Layer 17 of a small transformer language model trained on English Wikipedia (23 layers, counted from 0, width 96).
A neuron adds its activation times its output weights to the MLP's output. To switch it off is to set its activation to zero at one token and run the rest of the model.

Output weights of the MLP neurons that the questions are about. A number n stands for n times 0.03.
n10: -13 -1 3 6 23 -12 -15 12 31 -5 -19 15 18 64 -6 -31 20 -9 -17 -25 -22 48 -20 -23 -15 34 -1 5 22 46 23 -15 -25 33 -3 28 -23 12 16 47 7 -8 -3 21 -27 -19 -32 -5 -11 -14 13 -6 -6 -10 -12 22 17 13 7 -28 -36 -16 2 -2 -21 -19 5 9 -15 23 21 -13 2 40 -24 -29 -30 -11 -19 -6 59 -11 29 15 -3 -34 11 -32 -2 4 -19 -41 -10 14 7 23
n17: 1 -12 22 42 26 -4 14 9 -19 11 -6 -21 22 -5 30 -3 -3 20 8 -16 24 -43 -16 11 -14 6 30 -2 -14 93 -29 58 -21 41 -15 17 -20 -38 -37 -1 -44 -27 -20 19 24 -18 -11 1 33 47 -54 6 -7 20 40 -25 -47 17 21 -26 14 -31 -15 6 21 28 0 -47 -4 -37 -25 35 3 12 -4 -46 -18 4 -3 -12 18 -9 13 24 36 6 -41 2 18 33 -23 2 14 -8 -13 -35
n41: 26 -7 -14 -5 25 -15 -19 11 2 44 3 -4 49 -6 -3 11 -6 -3 -1 11 -27 -19 -40 24 3 -14 6 -2 31 -19 -21 -5 -24 13 29 -12 -43 23 -8 9 -13 7 -9 9 -7 -2 -7 -30 3 24 13 31 1 -8 4 -10 26 24 1 -9 -1 6 7 14 -34 34 4 -1 15 -15 24 5 26 -15 -29 -31 -30 -18 43 15 16 -21 -9 2 15 -44 -26 14 2 18 -7 -32 -20 -7 36 10
n131: -29 -2 -15 -18 24 30 19 -4 6 11 14 10 -25 8 28 2 -8 1 -54 -1 6 -6 -20 4 -13 18 24 -15 6 -70 -14 -58 -14 -15 13 -7 6 4 25 -41 -28 -14 6 8 14 -2 46 0 -34 33 -29 10 25 20 -12 -18 27 -9 -7 11 -4 -34 24 16 -12 -16 21 2 11 4 4 -18 -4 7 19 15 23 -11 -13 20 10 7 -7 27 7 -3 3 21 12 -1 19 8 11 -15 -23 -39
n155: 23 39 19 2 -25 -30 -5 -11 14 -17 11 -28 -12 20 -8 6 1 -10 -5 -48 -1 11 26 6 -4 -16 28 20 21 3 -8 -7 -5 -3 8 30 25 -20 -4 -13 6 17 3 4 19 -1 1 2 -19 0 -8 -11 28 -16 -17 11 -17 4 23 7 19 6 -11 -16 -18 6 10 -10 3 -15 -26 -15 -33 4 11 0 4 15 9 12 -14 7 2 15 13 8 18 -7 -23 -7 4 -20 -7 35 0 -28
n167: -21 13 -21 1 30 2 -39 -12 -21 1 13 0 -1 -16 -4 22 34 12 4 -1 1 -4 -17 24 8 1 -17 9 6 21 10 -7 -17 48 18 14 43 -30 -17 24 -21 -8 24 11 -4 -5 -59 -24 -14 60 1 -27 -2 -18 17 10 2 -1 13 18 28 -21 2 -34 -5 -23 24 20 -30 -9 26 -4 -26 -37 -20 -4 -2 -9 -20 -25 2 26 -1 31 26 35 -33 14 32 15 -3 -29 -39 13 30 15
n168: 5 4 9 21 -27 -19 -35 -6 0 -5 32 0 3 -13 -7 18 16 -3 1 -6 -2 -1 2 -20 7 22 15 2 1 -24 15 15 6 -11 -33 3 8 -9 21 20 -15 24 -7 -28 -3 21 -10 -31 16 2 21 45 2 5 5 -7 17 -15 0 -2 24 -5 -11 -18 -25 -13 16 -13 -8 -31 9 -11 22 -6 5 20 -9 -33 -13 2 24 -14 -13 17 -20 -17 19 18 -1 7 11 2 12 -4 26 -28
n173: -17 11 -31 0 18 31 11 -27 -5 32 24 -12 -8 -7 3 -20 -8 -4 2 -7 10 -12 -1 -28 -1 -10 4 9 30 -40 -19 7 4 -18 20 -4 39 7 -21 9 -58 14 -1 17 28 16 -4 28 40 -3 -13 -4 5 -9 -25 -1 9 8 -11 7 -12 -21 4 15 -17 0 -25 4 -18 -2 37 -4 17 5 -9 1 40 -4 -25 14 22 -41 -44 -18 31 -25 -11 -1 28 -6 0 1 10 8 38 -27
n188: -15 10 -8 0 -11 -10 -5 22 42 -5 4 28 14 -28 -2 2 9 -17 27 0 -24 -5 6 8 1 -16 0 1 -1 32 13 17 10 30 -19 -23 41 -1 -12 31 -47 48 -10 -8 32 -2 -26 -12 -45 -11 21 5 -22 -2 4 20 5 25 16 -50 20 -21 19 -30 12 50 16 28 -7 19 26 -32 -8 11 -12 -5 -10 -36 -26 -26 -21 -21 -1 0 -8 13 15 6 20 -35 -10 8 -5 -28 -21 5
n215: 16 -2 -7 22 -31 31 35 5 -14 8 -24 -12 -8 12 -13 -20 -3 -5 3 7 9 23 -19 -16 33 7 -11 25 14 -6 26 -5 -7 2 -27 1 4 19 7 -13 -20 12 -11 9 -8 0 -5 18 -26 -8 -38 -6 -1 -22 -3 11 -34 22 40 -25 52 29 9 7 14 -4 -16 -12 25 -7 -18 -7 -13 -7 -16 2 -41 18 -18 18 -1 -2 21 3 6 18 2 5 13 7 -8 -23 5 -14 -28 12
n227: 2 -29 -36 -3 23 -3 -17 -2 -16 11 9 6 -40 -22 6 -42 -25 23 17 -37 -12 26 12 -6 -4 21 -19 1 11 -10 -26 -7 15 -42 39 15 -26 1 4 13 44 20 -22 15 36 12 -19 14 14 3 11 29 -13 -18 27 -27 -4 -29 16 -13 25 -25 20 -7 23 1 9 7 8 25 -12 18 14 -25 -10 -4 2 -8 29 1 7 -23 10 -31 -4 23 -45 34 7 -14 -9 -11 33 -35 14 4
n248: 6 -23 27 -11 30 17 -6 -13 -6 -7 1 19 -9 -32 -46 17 -1 7 2 5 -25 16 10 -4 0 -30 -30 -4 9 21 -15 -13 -19 -29 15 -26 -30 -3 -13 -22 17 -24 -13 29 2 31 17 -8 -10 -41 47 5 -21 7 -47 39 0 10 32 -1 -9 8 4 11 27 -4 7 6 -3 8 -1 6 -3 -10 -18 16 -35 35 9 3 18 -8 16 14 2 -20 24 -4 -1 1 32 22 -1 -28 -18 16
n307: -4 -15 36 -11 0 7 -6 -25 -9 21 9 -40 -24 12 -14 0 -8 -1 -11 -14 15 -5 15 -3 0 -6 23 -10 -7 -22 -9 24 -1 -20 24 -19 6 11 -1 -11 8 6 -6 18 -19 24 0 -6 0 -5 -10 0 11 30 -23 1 9 -12 14 22 -20 4 -21 -28 -6 16 26 -12 7 -21 0 -6 30 17 5 -8 28 -7 9 12 -14 34 -10 -1 -2 -12 -4 9 -17 -12 3 2 16 12 -10 2
n369: 7 -4 -2 -8 -20 17 12 7 10 59 8 -3 -16 -34 -10 -29 -4 14 -11 -26 13 17 5 -7 -39 -5 -27 -34 -3 -1 16 19 18 -30 0 32 -30 12 26 -1 -4 -2 -4 2 -12 25 13 1 1 29 26 -20 14 41 -25 22 -15 -10 0 -28 16 46 -18 -17 -4 1 0 -4 18 4 -20 -36 -21 -21 15 20 28 2 -9 -3 -15 -17 9 -5 -40 -2 -21 13 -8 13 16 -32 37 -4 -1 67
n370: -17 -24 -19 -7 24 -13 33 4 23 -3 27 16 -8 -7 8 6 8 10 4 11 -15 -2 -11 2 4 55 2 44 -14 11 8 -2 -7 -33 -9 4 -2 -24 3 14 -12 6 -36 -4 -4 2 -3 7 1 36 -12 -3 4 22 1 -17 19 -14 -5 1 -13 -10 16 3 -33 -18 -5 -23 36 -6 -1 23 42 -25 -10 1 7 -1 -20 -13 -22 29 9 -18 2 -17 -13 -12 -3 7 -17 13 43 -9 -1 -22
n371: 12 7 -8 -30 -17 25 16 -9 -14 -29 -10 -2 -14 25 -7 -5 -48 -16 23 19 -22 -34 39 -47 -13 -10 11 -7 -14 -28 -3 -6 -6 -12 23 -8 -13 27 -24 -1 1 -10 25 -5 6 -15 21 -4 50 10 24 12 -2 31 7 -10 -3 -27 -5 14 -21 18 -41 1 24 -3 -60 9 -6 31 41 6 29 -5 0 -3 21 5 -42 9 60 7 -4 7 36 -8 23 -47 -3 1 9 -9 4 14 3 -12

Each question names a token from some text and the token that comes next. It shows the activations a of the neurons there, in the order above. A number n stands for n times 0.037.

Then comes g, the gradient of the next token's log-probability with respect to the MLP's output, scaled to length 1. A neuron's effect is roughly proportional to its activation times (output weights . g). A number n stands for n times 0.0043.

" occup", then "ied"
a: 48 0 0 -1 -4 0 0 -4 -3 0 0 -4 0 0 -4 -1
g: -12 7 17 -8 15 -7 17 5 7 1 -36 63 10 -16 -44 -23 4 17 -46 -45 2 29 43 1 -15 18 -9 -41 12 8 21 -37 11 -4 21 -14 9 -11 -8 -18 -19 -19 -5 -18 3 12 -38 16 18 49 34 4 -28 28 12 -23 14 15 -37 26 1 -40 31 -60 -49 -8 14 5 22 10 46 -29 21 -4 -6 -4 -15 -34 14 6 3 2 61 -10 6 21 -6 -13 24 -5 15 -12 -7 2 -9 19
Which neuron, switched off, lowers the next token's probability most? n10

"arm", then "s"
a: -4 0 -1 0 -4 0 17 45 0 -5 -3 0 -4 -3 -1 0
g: -29 -10 42 10 25 12 22 -39 -11 -10 -5 20 57 25 -19 2 15 -30 21 2 -9 -6 -28 54 3 4 14 -3 10 -17 -9 9 7 -15 31 0 14 36 3 -3 -32 48 -5 4 -6 19 -7 6 6 29 11 -22 -18 0 -26 33 -5 -36 -20 -53 -24 -22 17 -4 -33 -60 -1 32 -16 27 8 7 -43 -39 -19 -1 -2 -8 -11 -58 -14 36 9 -1 -4 26 0 10 39 -38 33 14 14 22 -4 -10
Which neuron, switched off, lowers the next token's probability most? n173

"57", then "5"
a: -3 -2 24 -2 -4 0 0 -4 -4 -5 -4 88 0 -2 -4 0
g: -1 3 -22 -23 2 -23 -59 -29 -16 45 -11 -23 18 -26 -34 -19 -29 19 7 9 22 9 -24 17 -23 -13 -11 7 -12 21 -8 -3 -58 9 7 5 -17 4 25 -74 -5 1 26 19 25 -18 2 -29 -16 0 -20 22 26 16 -30 58 34 30 25 18 20 31 -11 4 -11 -12 24 0 18 1 29 5 -14 8 9 24 3 14 -3 40 -2 -44 6 -13 3 15 17 -26 -9 26 0 -6 -7 -59 29 40
Which two neurons, each switched off alone, lower its probability most, in order? n248, n41

" Ap", then "aches"
a: 0 -3 0 0 0 -2 -2 -1 0 -1 0 0 -4 0 -2 0
g: -15 37 -10 -21 5 -15 42 24 39 -2 15 -18 -10 23 -14 -13 -47 -11 -12 4 -45 -24 15 9 -25 12 -20 7 -12 -13 -11 0 3 -3 41 15 9 42 24 6 17 8 1 -47 -14 -6 -6 -45 -15 -17 56 -16 9 -7 -1 23 -5 -9 -22 27 3 -26 2 55 -15 21 34 42 -15 29 12 1 -36 -16 -55 0 -32 13 0 -39 30 -19 -17 21 -21 -17 1 -4 0 6 64 18 -2 24 2 -25
Which neuron, switched off, lowers the next token's probability most? n17

" b", then "ran"
a: -5 0 0 -1 -4 0 1 0 -4 -2 -4 -1 0 -4 12 0
g: -38 -19 50 4 -27 10 15 -16 -6 -27 -9 11 8 39 37 14 -7 37 1 17 4 0 30 -5 25 -30 -21 3 12 33 60 -36 -35 -14 4 -10 34 -5 13 25 27 -9 -3 8 -11 -29 7 -6 12 20 -13 -4 -19 8 -22 -20 -14 -48 12 18 -33 23 -38 25 -11 34 13 2 48 5 -13 26 -26 -28 -38 -16 25 -38 8 -29 24 -34 45 3 3 -18 -15 -8 15 -13 33 12 2 -30 -10 -44
Which neuron, switched off, lowers the next token's probability most? n370

",", then " but"
a: -2 41 -1 0 -4 -1 -4 0 0 10 -1 -4 -2 -3 0 0
g: 4 -9 -9 20 8 22 18 -12 -1 26 -24 2 -1 -13 -7 68 -9 -7 25 15 -33 33 8 7 -32 -10 56 40 -18 -2 11 -11 -51 -15 -19 -18 43 -24 -53 55 -13 -3 -13 -10 -16 22 -1 7 40 -14 -20 -2 -29 -34 2 -20 4 7 23 10 0 -2 -18 -8 -43 20 15 -12 -45 -6 -31 20 9 -19 28 -21 20 -2 33 18 -2 -39 19 -27 -9 -5 -35 6 52 3 6 -11 38 9 12 8
Which neuron, switched off, lowers the next token's probability most? n17

" int", then "im"
a: 0 -5 0 0 0 -1 -2 -3 0 -4 -2 -1 -4 -4 0 -1
g: -37 -5 20 34 -15 42 -21 15 -9 8 -6 -10 9 -27 15 -18 13 31 -10 20 -38 6 -65 -12 -26 -40 -32 -24 41 38 -8 27 -41 5 -3 -5 10 -7 -2 1 8 -38 16 -14 7 -2 6 9 21 -14 37 7 -31 47 -21 -1 13 -34 7 4 1 32 0 0 -30 34 -1 27 6 -9 27 -10 -25 14 -8 -15 -18 8 4 13 -5 -4 7 -43 71 -38 5 6 -23 2 13 12 -8 -15 4 67
Which neuron, switched off, raises the next token's probability most? n369

" ", then "24"
a: -5 -1 0 -4 -1 0 -4 -1 0 -5 -4 21 -4 -1 -3 0
g: 6 -2 4 -22 -32 21 50 -15 13 -5 40 -8 -13 -3 -24 -6 -20 -12 31 4 5 -15 11 -21 -19 14 30 -3 2 -38 14 20 19 -10 -17 15 16 -10 -12 -45 32 8 -11 -5 15 13 21 5 6 46 3 -7 -6 -5 52 -54 -75 -19 -30 5 -25 4 0 14 28 29 -48 -19 22 14 -30 22 3 19 14 -29 -19 -28 13 6 58 -11 -57 -18 0 -10 -24 12 37 27 -3 6 5 3 8 18
Which neuron, switched off, raises the next token's probability most? n248

" ", then "20"
a: -2 0 0 27 -1 0 -2 -2 0 -4 -5 -3 -4 -2 -4 0
g: -20 -12 -14 41 34 6 20 53 -5 12 -26 27 21 -26 -13 -11 -9 8 -16 -34 -1 -2 -1 6 16 24 -14 0 -6 -16 -51 -21 13 12 -41 12 18 12 -22 -24 -17 -13 -12 -15 14 21 -12 8 -35 -40 25 4 4 -35 22 3 65 17 40 -17 14 24 -2 12 -17 6 20 -35 22 -43 -29 1 12 8 -1 -30 12 25 -23 25 14 -17 -70 -2 -3 30 13 63 1 -16 -24 16 29 0 -13 -5
Which neuron, switched off, lowers the next token's probability most? n131

" human", then "itar"
a: 0 0 0 0 -4 0 8 -4 -3 -3 0 -2 -3 0 -1 -4
g: 1 -12 19 -4 4 -1 -2 19 54 -3 7 1 -23 39 -21 11 -16 10 -18 -6 4 54 -1 -42 -10 0 40 -29 -5 10 -4 -35 -10 -40 -8 17 -1 -11 44 14 9 -36 10 12 -18 -18 12 -33 60 18 -38 -16 14 -13 -15 -21 -10 -41 1 50 -5 49 -23 19 11 -56 -21 13 9 -14 -21 -3 -4 24 -21 -4 5 5 13 58 15 -30 36 -17 -29 -3 0 12 -11 22 -25 23 -24 0 27 0
Which neuron, switched off, lowers the next token's probability most? n188

"18", then " |"
a: 0 21 65 -5 -4 0 -1 0 -2 -4 0 -2 3 -4 1 0
g: 33 12 -27 21 22 1 -17 -5 -11 34 -4 -19 -23 -12 19 -25 1 22 21 31 18 7 14 49 34 9 -18 19 38 -17 0 -31 2 -4 37 -4 -27 -2 -31 -10 69 12 3 -42 -20 19 2 37 -10 -25 12 -26 -40 9 5 -18 4 -14 -12 5 32 6 25 18 0 -21 -33 18 -24 -11 -40 -53 -2 -9 12 -2 -20 -37 -10 -15 -39 7 -19 -7 -1 -68 0 30 15 9 -3 23 9 26 36 19
Which neuron, switched off, lowers the next token's probability most? n41

"es", then " in"
a: 0 0 0 0 -4 0 0 0 0 -3 0 -1 13 0 -2 -4
g: -21 -22 37 -3 1 -14 -6 26 -17 64 -12 -23 4 8 20 43 -29 4 8 -3 8 -20 6 -9 5 -48 16 51 27 -1 -15 -17 -22 19 9 -23 20 1 1 -6 -20 15 -1 29 15 38 -3 -5 -17 -41 -7 27 47 16 17 -12 4 35 3 -24 13 6 17 11 23 50 12 3 -41 -10 -29 24 -11 12 -15 -63 18 10 -12 -4 -16 25 -48 4 -6 -1 -22 -52 -10 -25 0 -4 -30 41 -31 -22
Which neuron, switched off, lowers the next token's probability most? n307

"l", then "ad"
a: 4 0 -4 4 -2 47 -1 -3 0 0 -1 0 0 0 28 18
g: -28 17 -21 -16 -26 -10 -14 3 8 -16 19 16 11 15 13 -8 11 -10 21 -20 29 -32 -30 9 -4 -10 -6 -36 -14 6 -4 39 -7 9 -54 -33 -5 -2 -43 19 -51 2 -11 20 3 1 -23 9 -5 -5 18 6 35 -32 15 -7 44 -10 36 -17 51 -12 16 -31 38 3 17 7 9 18 -28 40 14 20 13 -39 15 48 -22 17 -6 1 -64 38 -32 -1 -22 -15 3 3 -31 34 40 24 -3 15
Which neuron, switched off, lowers the next token's probability most? n167

" |", then " No"
a: 14 -1 -4 -1 -3 -4 -1 0 0 30 36 -5 -1 0 -2 4
g: -2 -21 52 -5 22 -13 -29 -15 28 -4 8 2 -38 -1 25 12 42 -6 -40 -9 24 -22 38 -7 44 5 -13 -9 -1 0 28 -10 -1 11 39 -6 6 1 -74 1 18 12 -16 -57 -6 -17 -8 20 -12 -13 -16 -2 -6 -27 -9 40 12 21 -3 -14 -12 18 26 -52 33 25 -39 9 22 5 -36 -13 4 -2 51 -16 -3 -1 -45 6 30 11 -13 -30 5 0 12 42 -42 -8 14 25 -17 1 12 -1
Which neuron, switched off, raises the next token's probability most? n227

" |", then " Y"
a: -1 -1 -4 -2 -5 -3 0 0 0 -4 8 -4 0 0 0 -4
g: 8 1 14 -15 48 -6 17 -14 8 -13 34 -52 38 17 -43 -37 -5 2 39 -42 -21 23 -13 -2 -11 -11 -21 31 37 -40 -2 -17 -10 -13 -7 21 9 22 22 28 11 -22 -42 49 -11 11 11 45 12 -33 2 34 -3 6 -2 -3 -14 -13 -16 9 35 4 12 1 -25 40 3 -19 21 33 15 30 -62 -10 16 -21 -3 -28 22 -17 -2 -6 22 -17 -21 14 5 5 -33 33 -28 -39 -8 13 -25 -12
Which neuron, switched off, lowers the next token's probability most? n227

" rele", then "g"
a: -5 0 -1 0 -5 38 0 0 -1 -1 -5 -5 -4 5 -5 34
g: -25 17 27 -32 25 -16 -17 -10 -27 -26 23 51 0 0 -4 -6 -7 -14 15 47 -16 8 17 2 18 -49 -25 6 -8 55 17 -7 40 0 17 15 21 33 -39 -25 -48 -13 1 30 -24 -56 -13 -32 45 16 43 -49 -3 3 -16 -7 -15 22 -2 8 18 0 7 -49 19 -38 -9 -6 51 4 -1 -14 -15 22 -8 4 13 -18 4 -15 21 -8 52 -4 -12 16 3 -9 4 4 -13 11 11 3 -24 -13
Which neuron, switched off, lowers the next token's probability most? n167

".", then " P"
a: -4 3 -1 -1 -4 -3 -2 -4 0 56 13 -4 -2 -3 -4 -2
g: -5 4 5 36 -17 -19 -11 -37 -5 25 33 -3 2 -13 -29 -8 24 15 41 -15 -13 -37 2 -40 -4 -5 34 -17 26 44 -30 -4 25 11 -1 -10 28 -6 24 10 22 4 4 29 14 -22 -5 48 7 -39 7 31 -27 21 -25 -24 -14 6 15 -45 -12 -5 -35 -3 -27 -24 40 -14 20 -5 42 18 13 -29 -47 15 -39 41 9 21 16 -29 32 -39 28 9 22 18 -12 -16 -11 -28 2 7 -41 -10
Which neuron, switched off, lowers the next token's probability most? n215

" ", then "22"
a: -4 -1 -3 39 -4 -2 -1 -1 -2 -1 -4 24 -4 0 5 -3
g: -21 5 1 -15 41 -18 25 24 -5 -7 3 68 24 1 -25 -18 4 6 21 -13 -27 -32 -48 19 10 -7 -30 31 -15 -51 -11 7 30 -7 6 -9 -33 15 26 -13 -10 3 -8 4 -28 -35 -13 45 44 -24 -4 13 -1 -7 43 -14 -28 19 -24 -17 -12 -25 -10 -10 39 24 37 10 -7 -28 1 16 3 -27 -7 -20 3 48 -34 15 22 -12 -23 28 18 20 -11 17 -5 -16 30 52 16 -35 -21 -17
Which neuron, switched off, lowers the next token's probability most? n131

":", then "00"
a: 0 -2 -5 0 14 -3 0 0 0 -4 62 -4 -3 0 0 0
g: -43 13 32 -6 16 6 -26 -15 26 -31 -17 -6 19 25 4 -48 -15 14 -19 -5 1 9 33 10 19 -20 -11 -16 -16 8 -20 0 -23 12 -15 0 37 7 -13 -3 -11 -34 -36 6 17 23 32 3 3 14 -7 39 19 -6 -3 -3 32 24 42 -33 8 9 73 6 -39 27 35 6 22 57 19 -10 -31 -15 -9 -47 -6 -22 -20 -28 43 -52 2 -34 20 -15 -4 -10 0 3 -12 7 -8 -41 15 7
Which neuron, switched off, lowers the next token's probability most? n227

" Bur", then "ke"
a: 39 0 -1 -2 -5 -1 -3 -4 0 0 0 0 0 -3 -5 -3
g: 23 22 -28 -41 -7 -17 -16 -11 -2 -12 15 -25 30 18 1 4 -48 -3 -28 1 29 -13 8 1 -41 12 -8 2 0 -60 2 2 6 -3 21 -25 -27 -6 -50 0 2 -15 -8 -28 15 -21 30 15 5 -14 38 1 26 24 -21 2 -4 -65 -6 34 9 -6 -2 -15 43 26 -12 1 -24 28 23 17 55 -2 45 16 -6 -7 -19 8 47 22 -44 -7 -41 16 4 -29 34 0 38 14 14 14 12 -10
Which neuron, switched off, raises the next token's probability most? n10

".\n\n", then "=="
a: -1 0 -4 -4 17 -2 10 -4 0 10 -3 -5 -5 2 12 -4
g: 44 21 -17 47 -31 -7 3 19 13 -4 -2 -46 -18 5 12 41 -1 5 19 8 21 21 -7 -3 13 43 -23 26 0 2 16 -25 -4 34 -22 -16 -33 -58 -8 -21 4 23 3 20 -1 34 -8 19 -14 -3 -6 -21 7 -36 34 -10 -31 16 30 -3 27 -1 8 7 -24 -2 -4 -16 3 -14 -63 12 15 26 59 -18 -21 -17 -6 3 18 3 -40 -19 -6 -23 52 -62 -38 21 15 1 -8 -8 -10 3
Which neuron, switched off, lowers the next token's probability most? n155

" Eng", then "b"
a: 0 0 -2 0 0 0 -2 -1 0 0 0 0 0 0 36 -4
g: -4 40 -16 -22 4 6 31 23 -14 6 44 1 7 -29 6 43 11 -8 7 13 -11 -7 -2 3 -27 -2 -45 -5 -16 4 -15 -7 6 -7 -27 33 9 33 27 18 14 24 -34 -35 -44 24 12 -72 -9 -42 -2 -15 -44 0 -45 -4 -16 18 -14 -20 -1 15 -27 -10 -18 -8 11 29 5 -16 25 12 23 15 -2 49 13 29 -16 -21 -2 16 21 -2 -2 53 9 -10 -35 -10 30 43 37 -22 2 -37
Which neuron, switched off, lowers the next token's probability most? n370

" Southern", then " and"
a: 0 0 0 -1 -3 0 -4 -2 0 -4 0 -1 -2 31 -1 0
g: -41 22 -37 29 -17 30 15 1 -36 19 -30 10 -33 -15 7 38 2 28 37 68 -21 7 9 38 -64 16 -11 26 11 -6 -7 31 -27 7 53 14 -4 -8 -64 -15 -6 -8 -14 -30 1 9 -5 11 -12 37 11 0 -15 -14 -15 30 -27 -5 20 24 57 5 10 -14 -35 -32 2 -3 -29 0 1 -11 10 -25 11 -13 7 -30 -1 5 -25 -15 19 7 -9 -4 33 -10 18 9 -13 5 5 -15 -22 26
Which neuron, switched off, lowers the next token's probability most? n369

"ab", then "lish"
a: 31 -2 -2 0 0 0 -1 0 -4 -4 0 -4 -4 -1 -3 0
g: -20 6 -18 -63 -8 33 -2 -5 -27 34 -42 -25 -4 7 -16 6 5 26 51 26 -15 -12 -15 3 -20 -19 0 42 12 6 9 13 -7 -10 18 -31 10 17 -4 39 -13 23 -20 -12 13 34 -9 55 -8 -26 -43 7 5 -7 14 -56 -19 21 -14 16 2 8 -7 1 3 -10 -7 -10 0 11 -18 -23 37 -17 -14 12 32 -33 25 -11 7 -25 37 -6 -6 -12 11 -32 52 17 63 -17 36 -23 -18 -26
Which neuron, switched off, raises the next token's probability most? n10

"ept", then " for"
a: 0 -2 -1 -1 4 -1 -4 28 43 -1 0 0 -4 0 0 8
g: 0 1 -6 34 -1 16 -5 4 -12 20 -51 -23 -3 4 15 22 24 -5 19 -18 77 2 1 7 0 -14 4 4 -25 32 23 13 14 33 -4 16 17 -19 1 -8 -41 25 -9 -8 -24 34 -43 -31 -36 29 -28 -33 -1 -2 -47 -4 6 49 13 -28 34 3 -12 18 -9 -1 1 -31 -6 -11 -22 -1 -13 -27 49 -14 17 -16 -2 -61 3 10 2 -26 12 44 -1 37 37 -3 4 11 -19 -20 -38 20
Which neuron, switched off, lowers the next token's probability most? n188

",", then " rece"
a: -1 -1 0 0 7 0 39 0 0 4 -2 -5 -3 -1 -1 0
g: -21 -9 -20 -31 15 -6 5 -28 52 -8 30 -15 31 -5 53 -3 -57 -38 -34 18 0 -20 -11 6 23 -1 6 -8 24 -26 -20 14 -2 18 -50 -23 -27 -14 12 38 63 -2 -8 23 37 8 5 32 -40 -24 16 20 -15 -5 -10 -17 -32 -24 -3 -19 -7 22 0 7 -29 10 20 -2 -24 26 -14 -33 32 20 2 6 12 6 -33 31 16 10 0 25 13 -47 21 6 -24 -14 4 -13 44 35 -4 0
Which neuron, switched off, lowers the next token's probability most? n168

"H", then "istor"
a: 0 0 0 -4 -4 10 -4 -1 -1 0 0 -5 18 0 -4 0
g: 14 -10 -18 20 34 21 39 -14 8 16 39 -8 -7 5 3 -30 -3 15 -3 -13 -8 -25 69 24 -5 3 18 7 54 11 49 20 -23 -19 -8 4 7 -46 41 -20 -24 -2 2 -26 1 -28 -9 1 16 20 -18 -6 13 -17 -23 3 -4 -16 -27 -31 10 -5 -52 8 45 4 36 -13 -15 0 -34 9 51 15 -13 -27 35 41 -5 -15 4 5 -22 -18 -31 -18 -16 -30 15 -6 -14 18 28 5 -52 -22
Which neuron, switched off, raises the next token's probability most? n167

"urn", then "el"
a: 0 0 -1 0 -5 0 -1 19 0 -5 0 0 0 0 -4 -1
g: 13 69 -11 24 50 4 -48 -66 -4 17 8 -3 -16 38 9 12 -14 35 36 -7 -19 -14 38 -3 -35 -11 16 13 -10 19 -2 -9 31 0 -14 29 -8 -12 -32 -7 12 -4 -1 -15 -11 1 -6 -43 10 6 2 1 4 -4 5 3 -14 45 35 43 -12 13 12 -32 -38 14 20 16 42 -18 27 -49 -34 -14 -11 -34 -14 -24 7 31 43 -5 -17 -4 -18 19 2 -5 -12 -1 3 -8 -11 -38 -23 -14
Which neuron, switched off, raises the next token's probability most? n155

"ors", then "hip"
a: -5 0 0 0 -4 0 -5 -2 0 -4 0 -3 0 -1 -2 25
g: 25 22 10 43 8 -15 -15 -8 -22 -50 1 40 -3 24 -31 -35 -24 39 -1 7 4 8 20 -25 -23 -13 12 23 18 -4 11 -18 -27 -33 -7 -31 -35 -8 -20 27 -19 -21 10 2 20 -25 28 0 5 -2 -1 19 47 -1 24 -45 40 3 -18 94 -19 11 18 15 10 -20 -29 0 -6 7 19 2 17 -9 -33 -21 -20 56 1 15 18 9 16 -9 -9 -15 -16 -15 23 9 -11 -36 -27 26 -15 -15
Which neuron, switched off, lowers the next token's probability most? n371

"s", then " Russian"
a: -2 0 0 -3 -4 -4 -5 0 0 5 0 0 4 0 52 -4
g: 7 -15 26 -22 -15 -45 18 29 2 -27 -24 -17 4 34 -21 -39 1 18 -11 38 -37 -11 -63 4 -41 -2 -2 16 -24 10 58 -15 34 -10 -41 11 -4 -7 29 22 10 4 31 7 3 12 2 -12 20 -3 5 2 30 9 7 -11 36 10 16 -34 -24 2 30 3 -2 24 -2 7 16 -24 84 13 -8 2 -41 8 24 20 -20 0 -4 -26 29 -38 13 0 -16 -27 -46 4 11 17 -15 -20 1 -4
Which neuron, switched off, lowers the next token's probability most? n370

"ates", then " or"
a: -1 -4 -1 0 -4 0 25 -3 0 -5 -4 -4 -1 0 -5 1
g: -5 -20 -23 11 -31 45 37 -26 -7 11 8 -2 -26 -5 -1 55 28 8 42 -19 -24 24 32 28 -8 8 37 3 -5 9 8 -7 -6 9 17 10 23 -1 -54 -23 9 22 21 -1 -1 24 7 -30 -36 8 -43 -40 -10 8 32 -22 -18 21 19 -10 43 -6 -8 -28 18 -13 25 5 -65 8 -17 -19 13 15 23 30 -32 27 10 -45 -1 1 23 -46 11 -37 2 -12 4 -1 -11 13 5 -7 -49 1
Which neuron, switched off, raises the next token's probability most? n168

"ets", then " Off"
a: -5 0 -1 0 -2 -1 -4 -2 0 -4 0 0 23 0 -2 -4
g: 20 -38 37 -16 18 -26 -7 7 38 -36 35 21 24 27 -47 -4 -35 6 11 -22 -7 -18 32 -16 22 -50 -3 -7 -13 20 5 15 -8 24 23 -7 -10 -39 50 -3 -55 6 -39 5 -5 1 3 14 -27 -12 -31 8 10 38 6 23 19 -18 32 4 -2 -14 19 -5 1 44 10 -2 9 -6 42 35 -29 -26 -62 -15 -4 34 0 -38 5 19 -32 2 -5 -3 -13 -21 -23 -15 24 3 20 12 15 18
Which neuron, switched off, lowers the next token's probability most? n307

" L", then "L"
a: -5 0 0 -1 -4 -2 0 0 0 0 -4 0 -4 0 -1 -4
g: 20 11 -1 -29 17 14 29 -16 45 -12 -46 -44 -11 -5 0 -47 8 42 2 -8 -4 -27 -14 -11 20 12 0 -21 30 44 3 42 22 0 -13 -7 38 3 -36 -4 -4 29 -54 2 7 -20 -40 12 -50 23 39 19 21 -6 9 35 -10 11 -8 14 24 -16 -1 3 -9 23 14 -62 32 -14 -17 -32 -31 27 -2 -26 -19 8 29 3 -6 2 -11 17 18 -8 -5 28 21 12 9 -9 -22 -3 4 -54
Which neuron, switched off, lowers the next token's probability most? n371

"\",", then " Russia"
a: -1 7 0 0 -1 0 7 0 0 15 -4 -4 -2 -3 -1 0
g: -8 -16 40 -28 -16 -30 39 33 -51 -12 1 23 37 8 -21 -74 34 -2 -2 34 -25 14 -17 1 -28 6 -13 1 -9 -11 18 -11 6 2 -18 7 -22 26 41 -30 7 -22 37 5 39 27 -30 7 3 -9 23 20 14 13 21 -34 -31 38 -25 -7 15 -3 40 38 21 0 -19 14 -5 -8 37 -7 -24 -3 -54 -10 -6 13 -32 -21 2 4 10 -1 17 -24 10 18 -31 28 0 9 -47 -4 -6 0
Which neuron, switched off, lowers the next token's probability most? n215